Layer 3 of a small transformer language model trained on English Wikipedia (9 layers, counted from 0, width 128).
Take only the direct path to the model's output, skipping the later layers: a vector added to the residual stream pushes a token's score in proportion to its dot product with that token's output vector.

Output vectors of the tokens that the questions are about. A number n stands for (n - 500) times 0.0025.
" was": 281 408 709 470 579 510 407 321 579 463 87 514 551 587 382 621 488 516 536 569 327 422 344 537 510 524 575 379 339 517 580 574 522 393 452 651 626 438 498 384 423 564 283 438 420 499 412 440 457 417 437 474 489 503 603 571 518 500 497 538 664 378 419 599 657 580 749 581 453 364 559 490 524 600 649 432 511 368 515 466 532 589 499 586 592 399 451 579 489 557 557 658 599 454 485 542 665 419 552 270 667 356 371 482 499 333 478 527 398 492 465 603 528 619 431 442 685 359 574 621 531 567 415 627 729 395 544 572
"urch": 417 398 575 366 540 441 580 510 515 501 511 480 370 519 404 432 612 483 342 434 556 387 327 808 674 638 716 517 672 336 794 410 500 551 342 479 355 656 573 333 646 538 546 609 353 467 466 357 620 316 559 561 502 687 343 485 957 639 276 487 426 475 289 701 841 291 566 433 405 535 723 472 338 609 491 407 619 312 443 768 378 651 391 321 707 532 596 491 478 481 350 410 580 395 749 658 694 608 136 113 454 587 493 432 404 405 501 264 593 407 461 619 395 633 491 490 688 480 422 447 308 322 499 298 698 421 936 516
"hel": 459 536 444 495 715 328 724 436 471 391 590 503 504 669 293 307 439 510 243 575 394 358 193 607 737 561 446 595 523 451 633 569 392 653 592 526 275 523 825 63 432 518 652 389 309 677 648 408 600 461 592 486 473 746 461 322 708 428 806 524 396 763 282 503 624 235 368 317 441 277 576 639 345 479 552 767 487 664 778 725 405 565 519 396 466 503 583 584 562 633 701 297 460 395 409 716 600 473 102 873 465 411 508 425 510 342 491 292 659 519 619 659 418 497 565 434 490 501 566 400 371 226 682 219 631 376 521 550
" 2021": 633 407 620 482 559 284 520 345 560 716 502 335 498 437 422 467 412 500 454 435 563 312 581 449 664 503 472 332 541 522 676 543 540 530 579 617 394 522 392 595 506 387 460 496 486 501 502 506 707 418 544 431 614 584 509 394 497 644 453 508 524 648 343 565 423 417 599 638 484 261 397 442 498 597 531 560 521 429 593 554 467 550 460 483 635 716 650 287 487 573 493 344 355 362 532 608 630 622 382 534 277 451 324 425 463 392 482 636 671 498 562 380 468 490 542 382 446 639 682 382 398 483 515 578 545 517 615 503
"ory": 646 798 537 449 355 604 676 435 384 548 419 783 350 610 168 568 506 514 219 441 627 407 367 725 633 719 481 547 672 698 582 691 405 434 121 333 434 374 832 418 506 522 489 504 561 410 584 396 694 562 612 522 565 858 311 726 471 724 433 558 610 284 257 430 264 273 661 385 489 391 409 406 558 539 443 620 460 449 541 780 559 516 331 599 587 466 410 469 500 556 409 285 371 533 634 701 690 418 226 280 335 567 87 522 512 474 459 614 723 356 470 469 319 634 462 420 751 647 580 392 412 516 519 492 428 572 545 409
"worth": 528 394 584 577 401 563 623 477 455 604 566 428 352 564 447 520 439 523 303 532 747 204 225 628 499 383 793 562 548 374 628 591 557 478 591 522 470 529 763 163 553 387 296 534 455 698 468 251 513 370 652 520 617 787 255 556 581 589 291 447 576 541 234 558 719 359 700 197 399 547 485 547 510 602 486 471 512 608 500 438 392 519 472 446 632 391 643 622 487 650 472 484 664 295 669 735 852 530 126 489 398 598 262 455 388 511 465 362 633 193 757 308 358 446 439 462 627 581 560 410 440 269 572 490 730 611 605 551
"ems": 470 486 821 529 662 576 503 271 473 635 485 658 440 587 463 438 687 787 198 446 576 352 233 571 556 618 365 365 528 522 366 468 303 459 248 436 541 479 368 156 652 318 477 508 817 571 478 276 528 562 357 482 532 780 302 325 646 515 586 331 427 479 457 603 702 644 581 413 355 449 467 503 422 436 596 653 697 727 480 481 479 638 369 421 384 554 717 416 175 435 477 417 601 535 636 696 668 549 240 699 440 394 31 523 420 387 348 447 790 518 659 281 483 778 388 451 666 347 504 567 355 523 601 595 950 433 795 482
").": 545 503 573 295 608 298 636 320 786 751 310 395 335 372 656 349 734 384 359 572 546 288 309 624 462 414 717 259 532 582 706 370 389 446 406 535 440 437 645 109 450 471 635 665 486 553 584 508 523 336 421 791 491 766 456 324 791 478 658 351 539 95 395 409 489 540 416 749 354 369 510 402 718 753 398 478 579 523 697 222 484 689 633 575 375 562 548 382 589 580 578 392 349 508 241 720 441 498 321 244 504 645 280 397 484 398 342 579 552 429 732 448 500 851 638 238 398 713 558 387 444 419 758 692 737 466 802 530
"here": 536 438 618 297 622 358 422 376 654 572 565 315 139 664 340 537 528 454 187 364 228 412 433 524 545 531 440 601 575 483 540 381 547 519 431 593 331 556 622 265 705 324 409 528 513 679 510 602 712 525 618 314 583 829 303 455 566 691 450 485 129 477 304 472 595 239 359 552 131 359 646 450 712 617 754 641 519 474 573 486 200 539 273 935 486 325 824 466 559 476 626 496 736 430 645 530 722 493 245 432 148 405 391 717 567 467 468 674 495 406 714 460 469 637 517 558 462 867 655 282 380 321 573 693 975 381 558 493
"oman": 463 442 545 467 765 245 562 218 534 315 641 465 454 512 370 460 766 538 385 422 432 387 343 731 383 841 379 630 661 462 679 358 633 597 498 364 409 339 273 367 701 378 375 825 558 725 537 536 631 613 403 492 464 765 559 441 685 496 520 413 641 441 382 322 612 398 577 397 176 442 786 266 433 668 470 544 409 532 496 545 384 625 458 482 484 616 556 188 445 620 572 432 532 335 762 596 633 602 230 625 391 490 187 551 515 759 344 569 665 200 790 620 618 494 331 139 695 510 623 277 337 280 436 607 820 456 506 625
"4": 564 513 482 468 417 525 548 512 433 527 497 598 427 631 386 472 554 483 695 633 555 450 507 427 425 464 394 637 517 377 698 556 664 485 532 413 448 461 383 551 586 443 524 535 615 563 454 394 508 311 445 604 591 540 346 383 677 457 370 639 437 514 436 469 442 523 403 384 519 415 487 601 685 507 632 549 480 406 557 526 486 556 310 366 656 729 571 522 479 453 506 454 409 458 531 408 489 476 314 460 379 389 311 554 463 446 399 626 546 397 688 508 533 466 584 408 414 498 560 627 432 587 491 631 620 435 705 404
"owers": 347 397 611 281 556 392 747 480 608 467 572 585 426 456 265 403 803 515 461 359 433 449 358 712 504 637 560 432 313 580 654 579 491 469 490 537 392 481 590 447 715 396 408 532 731 557 470 386 540 399 402 361 582 801 491 410 718 465 377 240 418 551 415 611 820 224 585 426 571 428 407 405 325 615 824 620 613 436 676 500 299 575 430 483 727 489 634 444 235 518 621 233 459 381 496 689 664 466 257 547 407 465 76 417 561 600 320 423 766 563 697 429 448 673 504 438 510 445 491 520 259 634 562 569 646 403 708 526

Output weights of attention head 1. The head adds the sum of these rows, row i times number i of z. A number n stands for (n - 500) times 0.00076.
o0: 383 661 433 522 540 291 422 513 311 484 502 695 371 407 477 561 520 386 497 184 568 582 329 514 610 663 383 455 432 386 701 302 412 407 552 573 372 525 578 535 679 421 555 331 636 403 646 747 530 544 485 475 493 419 678 532 406 364 560 436 458 519 449 496 405 488 393 451 543 653 669 267 453 343 502 530 571 419 358 670 509 464 384 452 577 445 324 294 408 517 631 507 362 621 479 457 556 401 427 435 653 533 711 544 522 766 765 720 321 447 526 628 547 665 731 605 312 779 742 360 467 669 565 638 367 352 325 417
o1: 534 609 381 576 738 592 474 174 308 774 454 244 596 438 454 649 753 509 568 503 705 605 609 358 471 371 434 263 582 581 666 347 736 537 467 439 339 445 408 348 407 182 507 472 543 314 608 682 455 639 613 460 590 606 494 434 556 422 584 471 420 548 451 634 430 442 568 562 511 471 398 492 370 521 520 534 531 340 509 571 541 627 505 559 821 460 572 148 540 231 585 524 629 731 237 346 515 374 283 658 430 505 402 449 537 464 448 579 560 473 518 275 618 566 545 545 461 718 631 407 527 661 558 401 618 553 202 450
o2: 486 487 472 371 716 567 753 274 494 452 376 235 649 415 264 349 482 573 766 757 579 491 414 383 676 744 465 312 386 493 582 556 395 915 260 570 543 462 389 606 534 376 735 459 703 442 342 499 614 418 508 376 538 596 641 553 490 553 381 610 547 372 537 166 459 481 151 400 431 308 501 454 540 436 475 591 296 438 483 556 434 542 452 525 538 557 305 692 518 362 338 374 469 595 401 583 480 244 416 516 865 411 582 544 715 528 689 778 413 702 375 532 865 222 724 590 737 633 715 243 478 473 461 440 709 461 316 557
o3: 715 410 520 466 804 570 488 457 467 585 487 242 529 635 462 456 637 676 802 464 425 744 607 401 345 516 363 582 419 323 696 556 856 323 507 534 570 395 407 649 476 174 390 490 511 505 534 311 466 516 650 383 488 632 680 377 526 384 543 519 502 579 737 603 245 487 207 429 380 347 420 356 477 424 481 616 676 547 430 364 693 575 446 651 594 604 462 773 558 156 535 431 451 503 383 265 619 535 356 570 357 465 547 549 552 615 439 579 651 466 682 423 654 319 423 580 348 795 525 368 513 365 672 509 495 571 356 355
o4: 154 483 463 673 667 595 462 579 626 783 374 213 488 350 814 576 411 393 403 840 595 401 434 318 654 558 434 400 392 420 386 619 403 467 564 399 559 359 431 274 339 728 400 539 432 328 616 576 634 396 610 426 510 489 658 577 542 392 273 452 366 403 276 327 567 529 500 594 541 742 528 410 702 774 696 580 544 316 505 484 564 564 571 486 674 347 841 302 550 160 485 526 617 361 368 665 467 398 215 607 634 511 536 540 483 619 436 461 586 405 485 519 740 325 601 511 586 349 598 546 620 475 407 668 712 508 272 433
o5: 252 584 553 607 453 625 586 801 636 344 409 468 480 445 480 454 480 462 417 354 581 415 455 626 614 640 446 617 435 425 565 357 441 290 605 439 681 558 533 544 375 963 327 497 492 479 531 478 460 498 294 509 487 362 616 788 473 481 296 510 544 580 557 430 470 600 499 485 250 799 660 289 809 579 863 478 649 478 168 453 336 646 233 414 483 337 310 565 487 445 491 727 366 245 602 624 621 382 546 345 498 526 563 669 333 681 698 435 441 318 603 470 739 500 543 577 527 375 331 621 452 254 382 570 386 437 472 392
o6: 507 635 874 662 359 459 263 556 544 522 618 398 461 665 302 429 553 448 238 289 738 484 548 529 511 469 483 583 548 608 574 441 460 522 376 746 472 421 521 372 736 581 638 372 150 364 508 420 667 459 464 544 513 552 753 236 527 563 513 625 432 486 535 452 285 411 382 597 348 410 450 601 443 471 347 606 609 446 515 378 677 282 260 600 622 865 564 640 399 496 286 410 390 492 458 639 412 447 614 694 511 452 401 564 302 536 368 685 544 404 421 650 558 574 291 456 669 451 590 766 455 622 438 517 594 540 618 307
o7: 534 396 690 261 667 904 530 517 473 555 498 713 648 621 341 448 662 434 431 383 351 639 698 666 542 541 486 426 815 593 362 412 591 357 713 329 179 506 605 551 437 562 507 628 466 597 530 633 686 545 562 573 455 669 426 268 487 522 486 509 268 621 463 450 578 663 515 640 450 583 318 402 414 756 674 584 654 592 439 696 448 470 292 638 450 302 892 608 276 573 457 381 575 441 438 499 409 597 302 573 391 440 411 342 202 530 466 500 355 384 473 536 301 347 182 434 499 644 446 610 515 570 680 396 464 397 629 450
o8: 410 421 712 565 434 603 368 450 386 632 606 626 637 452 434 358 431 563 475 445 223 534 737 461 367 499 490 398 504 111 348 490 614 521 455 659 544 533 457 625 440 508 927 480 694 528 749 296 635 281 496 446 474 670 781 294 383 577 408 475 569 560 530 458 599 636 379 750 383 527 425 527 385 396 768 598 477 700 689 447 537 762 841 691 426 458 623 706 359 225 298 396 537 308 593 471 358 523 527 579 407 420 334 332 589 503 297 382 452 599 406 347 604 301 592 316 544 341 538 686 514 340 610 647 552 437 664 476
o9: 529 374 477 524 559 393 385 551 673 535 392 250 481 470 469 497 388 406 429 388 495 571 551 446 660 474 387 393 398 431 567 265 501 564 627 692 668 333 261 413 400 644 541 483 429 598 426 564 284 628 588 316 540 422 821 650 602 461 444 304 392 540 761 337 83 517 449 621 453 399 405 308 772 632 403 495 702 578 417 634 459 641 584 533 678 855 401 347 591 342 686 347 375 417 689 671 573 390 280 393 613 597 642 621 541 591 728 591 542 444 355 447 879 356 640 449 562 755 599 192 605 370 582 618 511 568 411 336
o10: 403 241 510 741 367 302 392 499 568 644 639 498 363 605 591 380 529 439 299 407 324 380 628 463 554 579 602 365 610 489 392 369 376 615 468 710 616 281 693 507 410 507 576 660 492 752 459 308 531 646 425 577 448 383 440 374 536 532 406 509 480 614 474 513 347 545 846 742 674 452 404 502 396 547 656 685 409 599 434 484 636 503 541 392 505 561 539 454 393 744 409 304 472 401 487 435 476 714 586 491 258 531 468 445 589 720 343 505 681 395 464 439 570 613 462 372 600 369 385 511 531 799 698 360 351 516 640 459
o11: 583 465 431 562 180 567 478 439 603 197 218 527 664 167 452 348 280 431 423 516 758 565 365 398 621 496 554 586 245 553 682 361 372 540 514 265 657 283 572 346 616 652 665 379 517 439 575 709 668 665 348 145 456 581 793 562 476 399 392 528 508 540 428 290 450 208 425 675 556 559 674 250 619 358 532 766 376 338 639 596 840 466 446 470 542 528 613 513 392 615 475 319 519 587 601 604 447 541 394 494 548 373 328 440 556 815 394 622 432 657 514 589 761 477 413 776 409 595 815 390 605 709 321 602 596 692 294 504
o12: 561 463 459 542 423 306 580 520 410 299 625 536 446 546 359 439 451 361 584 476 467 490 268 641 683 654 614 542 560 569 356 583 560 754 665 523 523 529 542 493 635 564 324 551 305 487 259 477 401 420 523 528 501 359 275 402 671 534 533 488 357 477 591 461 558 410 593 260 623 331 524 702 573 388 352 310 432 519 330 586 374 188 357 429 303 660 424 373 570 873 537 557 535 524 566 536 502 461 712 440 591 477 521 546 421 459 714 546 412 465 584 733 348 623 447 514 611 492 520 515 442 650 328 481 489 428 560 568
o13: 452 263 575 569 777 290 519 628 757 501 440 272 527 394 434 585 582 602 758 439 311 525 392 209 388 418 434 492 313 369 540 708 594 558 544 637 661 558 362 544 394 233 552 643 455 480 411 258 658 531 631 603 565 501 658 516 508 519 488 478 653 518 679 221 343 556 236 576 450 189 579 637 571 609 422 314 507 736 601 414 658 489 628 574 403 828 319 489 566 186 617 692 371 427 430 446 432 594 480 658 358 468 509 729 521 246 268 441 774 566 449 279 615 287 558 364 726 471 387 332 395 485 426 547 740 490 591 449
o14: 537 977 407 518 397 697 596 462 259 319 618 520 531 287 66 518 537 579 518 413 574 636 177 474 556 491 471 645 519 391 763 432 527 562 455 171 416 644 477 735 561 498 564 248 752 437 691 600 754 622 347 583 540 464 480 375 513 476 338 760 379 745 461 439 826 277 378 395 380 467 555 594 375 125 779 324 558 696 669 676 595 557 515 385 444 531 671 748 503 401 414 443 341 571 309 647 505 262 356 659 529 342 433 258 353 505 720 583 543 658 533 640 511 293 447 639 196 558 500 566 327 401 308 557 525 326 350 660
o15: 582 612 632 428 674 568 560 576 481 606 504 424 535 650 558 345 473 606 504 844 630 466 700 358 543 449 367 497 510 518 384 558 728 566 338 786 94 473 430 421 239 541 296 500 382 491 584 596 483 96 506 219 483 547 434 573 387 786 712 714 568 311 336 699 505 350 507 273 372 474 675 747 700 558 565 476 435 552 638 547 355 461 343 640 232 449 559 840 476 303 375 563 422 584 544 422 634 279 627 696 587 295 706 217 489 204 419 606 386 674 554 455 304 465 517 582 524 536 457 702 507 258 596 627 495 359 263 426
o16: 351 602 656 641 545 817 639 581 451 356 484 390 419 521 216 360 476 402 367 365 407 476 484 486 559 635 495 522 606 518 561 445 391 794 406 611 429 608 507 547 459 555 757 449 217 436 354 514 793 597 227 495 476 476 695 374 476 753 588 601 609 586 639 321 436 514 377 637 531 364 583 612 568 613 693 394 313 619 456 494 508 433 317 720 589 389 577 419 436 712 273 306 501 414 505 471 430 376 709 485 563 412 570 357 359 553 518 476 305 590 573 651 628 614 262 431 532 471 545 429 484 514 545 724 203 367 540 394
o17: 727 500 458 716 373 178 577 375 423 324 626 521 393 398 243 405 504 600 715 279 529 617 485 518 397 579 615 555 488 584 597 494 602 712 557 636 407 311 563 589 557 368 519 476 708 563 437 432 519 532 483 466 487 433 378 494 637 584 534 509 579 614 685 462 515 347 467 261 295 368 416 546 320 175 469 497 452 553 459 387 322 356 387 413 409 654 414 677 459 837 464 420 509 675 477 491 546 461 742 454 384 409 430 456 534 619 638 539 595 565 524 576 385 659 527 716 460 506 510 374 428 585 492 380 695 467 557 663
o18: 329 783 384 424 567 398 360 518 526 546 703 537 472 598 716 581 537 412 185 439 680 409 651 490 448 360 488 595 423 521 443 577 522 275 480 604 348 425 407 441 440 471 313 474 554 475 651 660 410 566 541 636 544 366 322 337 503 389 830 685 597 510 457 768 496 589 787 511 464 521 413 695 357 582 328 61 611 681 601 381 352 500 537 501 611 507 567 348 556 457 584 601 345 668 385 469 577 432 642 598 160 479 565 680 361 243 626 517 666 389 634 618 264 764 262 299 538 300 326 706 479 532 413 493 360 498 494 468
o19: 537 387 524 424 613 573 481 530 668 400 197 460 565 422 536 414 484 558 930 676 401 603 258 540 419 510 542 631 460 184 484 568 513 573 421 342 903 572 365 468 812 623 390 424 420 379 386 413 482 426 534 728 474 501 654 582 537 299 412 486 513 554 445 511 411 380 208 379 399 455 665 551 376 288 413 630 496 468 358 249 608 484 561 578 367 492 444 755 750 394 600 607 474 423 462 532 532 544 396 479 531 523 320 847 542 566 470 535 367 560 724 632 848 416 656 435 374 575 541 451 463 216 324 715 643 451 530 317
o20: 575 300 506 627 321 223 694 415 436 410 545 685 491 475 587 410 667 645 437 454 529 293 630 540 452 407 732 335 468 577 541 598 517 478 539 463 432 483 730 517 492 599 494 694 530 532 534 367 248 592 462 511 453 681 260 582 408 490 423 498 529 523 598 445 745 471 740 585 697 615 530 382 660 338 415 794 272 225 349 654 496 342 524 254 429 262 272 322 431 405 459 563 726 595 590 317 275 603 871 439 600 632 428 601 622 489 175 167 426 555 485 336 511 713 537 537 646 334 337 495 546 875 462 247 586 544 611 654
o21: 419 509 420 628 847 528 364 484 477 681 623 424 464 517 763 425 688 455 480 635 255 475 283 583 411 485 623 499 443 323 409 636 563 214 448 544 235 479 713 364 462 405 362 645 650 579 620 442 509 624 510 782 532 592 538 426 573 223 403 524 426 439 336 520 623 628 560 475 637 609 420 351 463 878 469 378 691 472 541 518 569 548 643 487 721 280 731 549 529 351 312 454 499 503 300 338 569 622 388 439 437 490 648 508 502 697 531 347 689 263 535 439 318 601 427 539 344 426 398 550 608 519 553 454 461 419 369 549
o22: 397 421 413 562 388 474 457 513 334 476 885 787 402 597 486 423 546 441 414 317 369 596 730 622 514 811 439 638 442 187 448 556 601 161 642 720 321 377 456 626 355 256 350 584 731 590 699 559 706 429 463 152 511 361 506 316 599 565 542 519 477 400 477 616 568 557 511 541 438 423 471 590 527 184 704 352 540 723 565 540 483 452 396 447 253 830 446 623 260 456 502 589 500 411 588 527 563 674 729 491 209 478 566 349 360 681 483 671 556 333 713 649 458 328 576 359 498 527 548 624 414 710 538 548 427 401 347 521
o23: 310 515 592 431 563 427 286 870 494 666 472 564 264 306 657 557 345 309 689 577 445 500 585 401 386 302 434 516 489 692 373 288 642 527 462 494 611 575 495 542 469 425 571 517 521 620 607 622 529 408 640 599 525 374 498 424 443 560 519 390 622 492 430 447 181 493 609 484 432 535 669 510 285 566 462 540 478 595 422 526 701 665 842 875 338 479 515 416 720 480 710 460 251 264 492 505 523 545 401 629 406 527 594 411 337 451 538 661 642 442 352 586 485 306 519 415 271 640 631 422 520 227 755 675 462 511 407 319
o24: 619 613 518 326 525 732 410 426 672 396 592 567 480 530 480 527 443 513 598 422 521 639 412 578 463 347 429 728 576 401 531 581 434 103 586 476 323 560 364 512 527 339 396 347 535 551 629 560 405 545 553 500 536 531 632 485 537 481 665 436 351 349 408 640 429 494 362 496 482 365 352 386 397 591 203 341 653 678 797 670 738 365 418 497 525 770 677 653 436 493 638 433 280 560 487 493 612 650 356 577 464 555 594 366 402 406 508 539 550 543 439 592 284 307 385 419 421 652 571 470 564 395 553 566 544 543 503 489
o25: 405 636 201 264 533 377 594 463 747 558 730 516 402 596 738 502 476 507 415 754 673 401 691 519 644 634 330 451 492 586 420 691 336 569 282 715 452 317 241 567 419 274 373 562 632 476 448 561 533 410 600 434 508 308 452 452 520 636 635 632 582 343 421 475 327 449 540 469 420 371 506 756 500 225 378 340 248 677 659 347 511 511 336 518 293 715 288 699 429 490 558 513 294 447 425 502 629 550 618 618 303 351 698 578 508 378 548 829 537 709 656 674 689 425 668 213 671 579 619 483 533 519 570 463 157 527 161 590
o26: 567 259 573 404 588 342 572 352 519 623 473 442 495 534 525 658 404 537 441 319 568 505 712 112 494 423 396 313 459 524 482 533 509 521 789 547 374 298 477 491 556 318 589 558 640 463 562 722 318 282 610 361 425 547 556 470 365 434 740 414 624 530 651 416 504 407 546 588 567 397 402 324 495 410 512 734 384 494 474 709 509 480 537 540 530 548 581 182 364 487 654 457 560 584 530 499 241 470 418 510 703 564 707 467 568 451 300 462 346 622 585 467 589 497 541 548 533 684 638 246 696 595 724 584 686 653 595 473
o27: 540 656 512 311 319 626 656 603 454 164 372 779 549 494 286 337 499 351 446 453 573 494 422 671 734 722 577 529 527 654 481 319 457 409 412 529 485 482 647 554 412 509 555 395 497 626 360 603 647 675 243 366 549 338 451 554 456 676 557 518 580 516 346 406 616 460 566 490 404 505 378 641 500 418 575 280 553 636 390 633 497 481 434 654 337 483 453 677 517 853 336 428 486 434 602 536 550 433 771 364 411 385 627 246 432 667 736 559 196 588 407 594 409 528 412 578 361 447 604 410 467 560 624 532 154 465 484 616
o28: 498 512 347 202 417 228 629 576 584 668 694 675 333 597 735 431 459 505 421 501 454 425 713 594 720 570 593 389 556 647 508 525 529 314 405 424 537 429 460 860 503 453 636 611 602 709 500 462 302 482 554 756 496 382 260 281 396 599 419 441 285 487 587 453 425 717 587 244 665 551 530 420 384 385 385 549 403 571 535 662 523 529 510 465 389 315 285 537 442 619 664 250 406 374 435 397 341 631 327 491 690 530 600 690 625 351 710 706 628 606 371 695 546 361 787 477 766 638 471 358 431 583 393 296 106 512 680 505
o29: 252 382 466 615 682 365 611 690 694 475 438 250 264 491 734 536 484 394 630 769 523 328 392 452 561 632 545 545 223 463 394 638 545 431 693 418 484 399 678 527 509 568 284 568 615 645 349 437 251 300 489 636 489 353 322 684 570 376 331 471 670 378 413 340 804 565 609 230 502 644 576 390 656 568 465 338 553 341 277 517 437 491 539 496 508 455 378 492 661 525 391 702 520 409 481 604 501 386 569 377 808 566 663 635 492 579 673 320 613 314 446 602 489 390 695 639 505 297 341 415 460 379 528 494 666 602 419 630
o30: 268 593 615 300 444 696 513 439 615 607 583 752 716 467 455 389 473 388 219 624 502 322 370 549 706 572 478 461 428 483 495 399 224 285 351 496 495 518 614 548 443 628 672 444 545 478 518 494 689 709 319 655 584 448 595 472 370 502 310 543 292 507 220 331 710 635 528 737 654 475 457 419 514 801 605 255 615 650 551 748 610 551 667 385 688 439 634 519 459 337 254 319 425 489 371 551 394 564 441 486 737 601 655 465 455 553 669 480 389 543 226 478 517 247 439 365 485 308 412 585 517 620 627 493 392 539 568 414
o31: 487 416 685 360 497 659 660 514 430 575 526 458 348 606 501 615 627 554 742 668 468 613 501 676 553 626 489 543 743 442 658 552 630 275 432 360 497 703 507 571 642 304 299 471 305 509 460 507 645 466 513 620 497 437 196 510 534 528 275 526 244 382 352 730 787 488 425 392 697 459 647 661 655 306 373 568 337 486 281 578 650 361 343 577 543 326 548 411 651 326 532 345 804 450 343 170 482 522 541 491 740 558 568 464 406 525 310 362 430 339 666 673 526 358 517 573 371 632 262 452 345 586 670 708 347 573 362 356

Each question shows a token from some text and the vector z that the head gathered there. A number n stands for (n - 500) times 0.0032.

"26": 671 579 751 673 489 652 614 287 510 579 265 479 456 559 611 540 514 555 289 692 362 210 422 546 385 481 549 366 560 563 292 630
Which of these tokens does it push down most? "ems"

" a": 513 473 351 486 503 643 476 474 476 464 551 406 460 486 445 504 419 510 540 465 525 626 615 551 488 435 385 481 389 588 456 499
Which two tokens does it push up most, strongest first? "worth", "urch"

" R": 454 461 568 478 476 509 528 500 499 454 477 492 547 536 527 471 503 508 434 627 492 500 454 368 442 432 427 520 397 488 502 496
Which of these tokens does it push down most? " 2021"

"\n": 676 586 848 461 257 473 352 333 553 553 350 587 484 433 766 655 653 612 458 437 312 164 717 605 476 829 495 921 480 324 501 432
Which three tokens does it push up most, strongest first? "ory", "hel", " 2021"

" -": 469 474 483 542 452 520 486 516 482 422 482 579 463 445 586 505 432 552 496 535 490 552 563 362 529 447 456 542 442 507 494 516
Which of these tokens does it push up most? "owers"

" while": 445 350 443 561 445 576 543 509 657 457 594 471 478 449 367 595 494 533 567 505 567 540 709 402 483 576 565 557 451 514 443 348
Which of these tokens does it push up most? "ems"

"ural": 507 458 508 502 480 588 549 501 464 509 504 477 499 521 540 494 526 510 450 549 489 495 494 432 479 461 433 532 413 526 548 548
Which three tokens does it push up most, strongest first? "urch", " was", "worth"

"-": 630 616 554 414 559 487 434 363 419 562 489 449 514 548 527 435 470 432 626 435 474 541 522 556 516 596 517 544 563 527 581 508
Which of these tokens does it push down most? "ems"

" Not": 537 480 569 477 436 486 404 419 522 542 494 493 544 459 445 489 448 535 528 499 452 394 669 486 502 644 568 605 533 514 460 447
Which of these tokens does it push up most? " 2021"

"de": 571 536 569 546 385 512 505 494 519 504 493 520 468 481 564 463 503 517 415 492 497 400 557 436 458 516 477 543 546 414 460 515
Which of these tokens does it push up most? "ory"

" the": 475 479 603 473 536 515 566 475 477 519 476 492 551 528 522 561 585 479 393 613 455 482 477 477 464 479 412 537 367 522 547 579
Which of these tokens does it push up most? " was"

",": 552 552 620 586 474 534 581 454 558 550 441 491 449 509 506 528 524 489 421 527 435 371 538 457 436 549 493 483 538 433 451 542
Which of these tokens does it push down most? "worth"

"ad": 430 355 595 524 524 612 504 406 660 530 499 472 509 488 444 574 500 532 421 578 505 460 628 465 441 536 537 550 429 640 465 397
Which of these tokens does it push up most? " was"

" and": 502 400 512 456 489 629 574 476 467 494 462 516 531 494 558 552 514 514 444 570 530 455 515 456 460 502 398 537 428 561 518 583
Which three tokens does it push up most, strongest first? "urch", " was", "worth"

" ": 477 459 524 571 420 490 557 464 495 430 461 441 512 505 607 621 487 624 576 507 433 573 571 423 538 510 436 551 396 536 481 481
Which of these tokens does it push up most? "hel"

" included": 492 515 543 571 422 488 562 477 422 410 431 471 507 509 646 591 479 633 598 512 440 600 514 408 536 472 402 542 375 522 481 485
Which of these tokens does it push down most? ")."

"ton": 516 540 554 534 446 470 541 501 539 501 492 461 468 518 483 471 526 476 487 499 447 447 509 460 468 513 488 525 510 410 512 490
Which of these tokens does it push up most? " 2021"

"um": 507 404 591 554 481 554 482 410 542 559 448 518 509 506 510 540 548 520 426 610 449 425 561 456 485 532 516 525 462 577 485 506
Which of these tokens does it push down most? "ems"

" The": 536 540 645 676 439 585 585 425 547 591 439 427 478 565 524 582 539 576 383 577 401 373 530 503 420 490 525 502 455 541 382 564
Which three tokens does it push up most, strongest first? "here", "4", "oman"

"aint": 526 454 499 533 477 565 519 459 493 528 518 552 512 464 427 468 473 519 438 522 533 398 580 453 480 474 581 512 507 570 457 518
Which of these tokens does it push up most? "oman"

" Saint": 554 516 588 539 424 511 524 461 525 524 476 529 466 506 515 461 529 487 406 523 463 380 521 463 454 533 483 535 553 419 487 537
Which of these tokens does it push up most? "ory"

" to": 450 446 428 550 439 532 529 379 570 457 461 575 474 490 531 540 478 509 577 555 519 453 621 351 502 539 476 508 385 431 412 421
Which two tokens does it push up most, strongest first? "ems", "4"

"'s": 508 437 531 579 399 521 603 466 453 466 453 459 535 512 606 603 528 644 565 506 376 575 591 427 570 495 413 600 339 541 500 501
Which of these tokens does it push up most? "hel"

" space": 448 406 577 675 421 604 557 507 528 550 511 438 472 610 544 616 514 580 462 567 415 489 570 459 477 554 457 533 457 539 433 483
Which two tokens does it push up most, strongest first? "4", "here"

"eng": 563 547 512 519 523 564 514 466 482 475 453 458 439 476 571 519 478 462 514 578 476 462 492 490 423 486 478 460 419 479 491 568
Which three tokens does it push up most, strongest first? "here", "4", " was"

" occup": 531 454 473 470 454 610 556 458 440 519 476 524 527 489 537 515 510 531 445 562 535 459 493 402 441 400 420 548 341 512 508 530
Which of these tokens does it push up most? "urch"

" in": 482 461 594 480 531 516 551 476 479 522 473 510 539 519 515 552 543 491 407 610 466 491 488 465 477 498 421 514 407 533 536 557
Which of these tokens does it push down most? " 2021"

"e": 427 380 517 560 440 578 517 507 577 478 478 534 502 475 480 504 494 513 436 613 477 470 569 368 473 460 504 547 383 511 441 446
Which of these tokens does it push down most? ")."

"yr": 523 446 495 494 449 515 512 494 554 555 520 419 502 540 485 525 518 467 562 458 441 446 605 519 516 558 559 569 544 483 568 461
Which of these tokens does it push up most? " 2021"

"ower": 506 416 610 553 520 550 466 418 551 572 463 518 495 506 509 536 543 499 393 601 444 446 553 471 483 524 526 525 451 599 513 519
Which of these tokens does it push down most? "ems"

"D": 517 484 514 581 504 535 528 456 615 500 536 540 444 465 481 535 577 524 538 537 432 528 606 438 434 509 553 520 363 474 424 381
Which of these tokens does it push down most? "urch"

" Wh": 466 495 468 558 412 495 498 475 424 432 498 468 539 526 618 552 483 630 600 468 453 566 545 425 509 478 438 567 382 559 457 481
Which of these tokens does it push up most? "worth"

"ut": 426 443 514 511 539 513 497 484 622 450 499 442 486 465 523 567 489 467 538 574 443 454 573 500 456 524 518 484 430 507 488 431
Which three tokens does it push up most, strongest first? "ems", " was", "4"

"Wh": 564 533 613 532 424 486 497 472 527 499 465 507 464 471 527 504 524 508 431 501 433 407 530 488 454 547 481 570 526 426 482 499
Which of these tokens does it push up most? "ory"

"A": 517 458 644 612 534 538 520 442 529 618 496 436 374 573 386 453 453 462 519 532 363 608 421 522 513 491 517 510 472 636 568 370
Which of these tokens does it push up most? ")."

" Black": 487 530 489 556 475 495 501 538 443 416 494 508 469 444 609 505 436 542 530 505 448 592 537 373 515 482 460 528 452 494 501 547
Which of these tokens does it push up most? "owers"

" b": 450 464 490 527 507 572 575 443 527 478 481 508 487 509 519 557 539 493 468 556 498 484 567 393 480 481 420 539 331 482 473 536
Which of these tokens does it push up most? " was"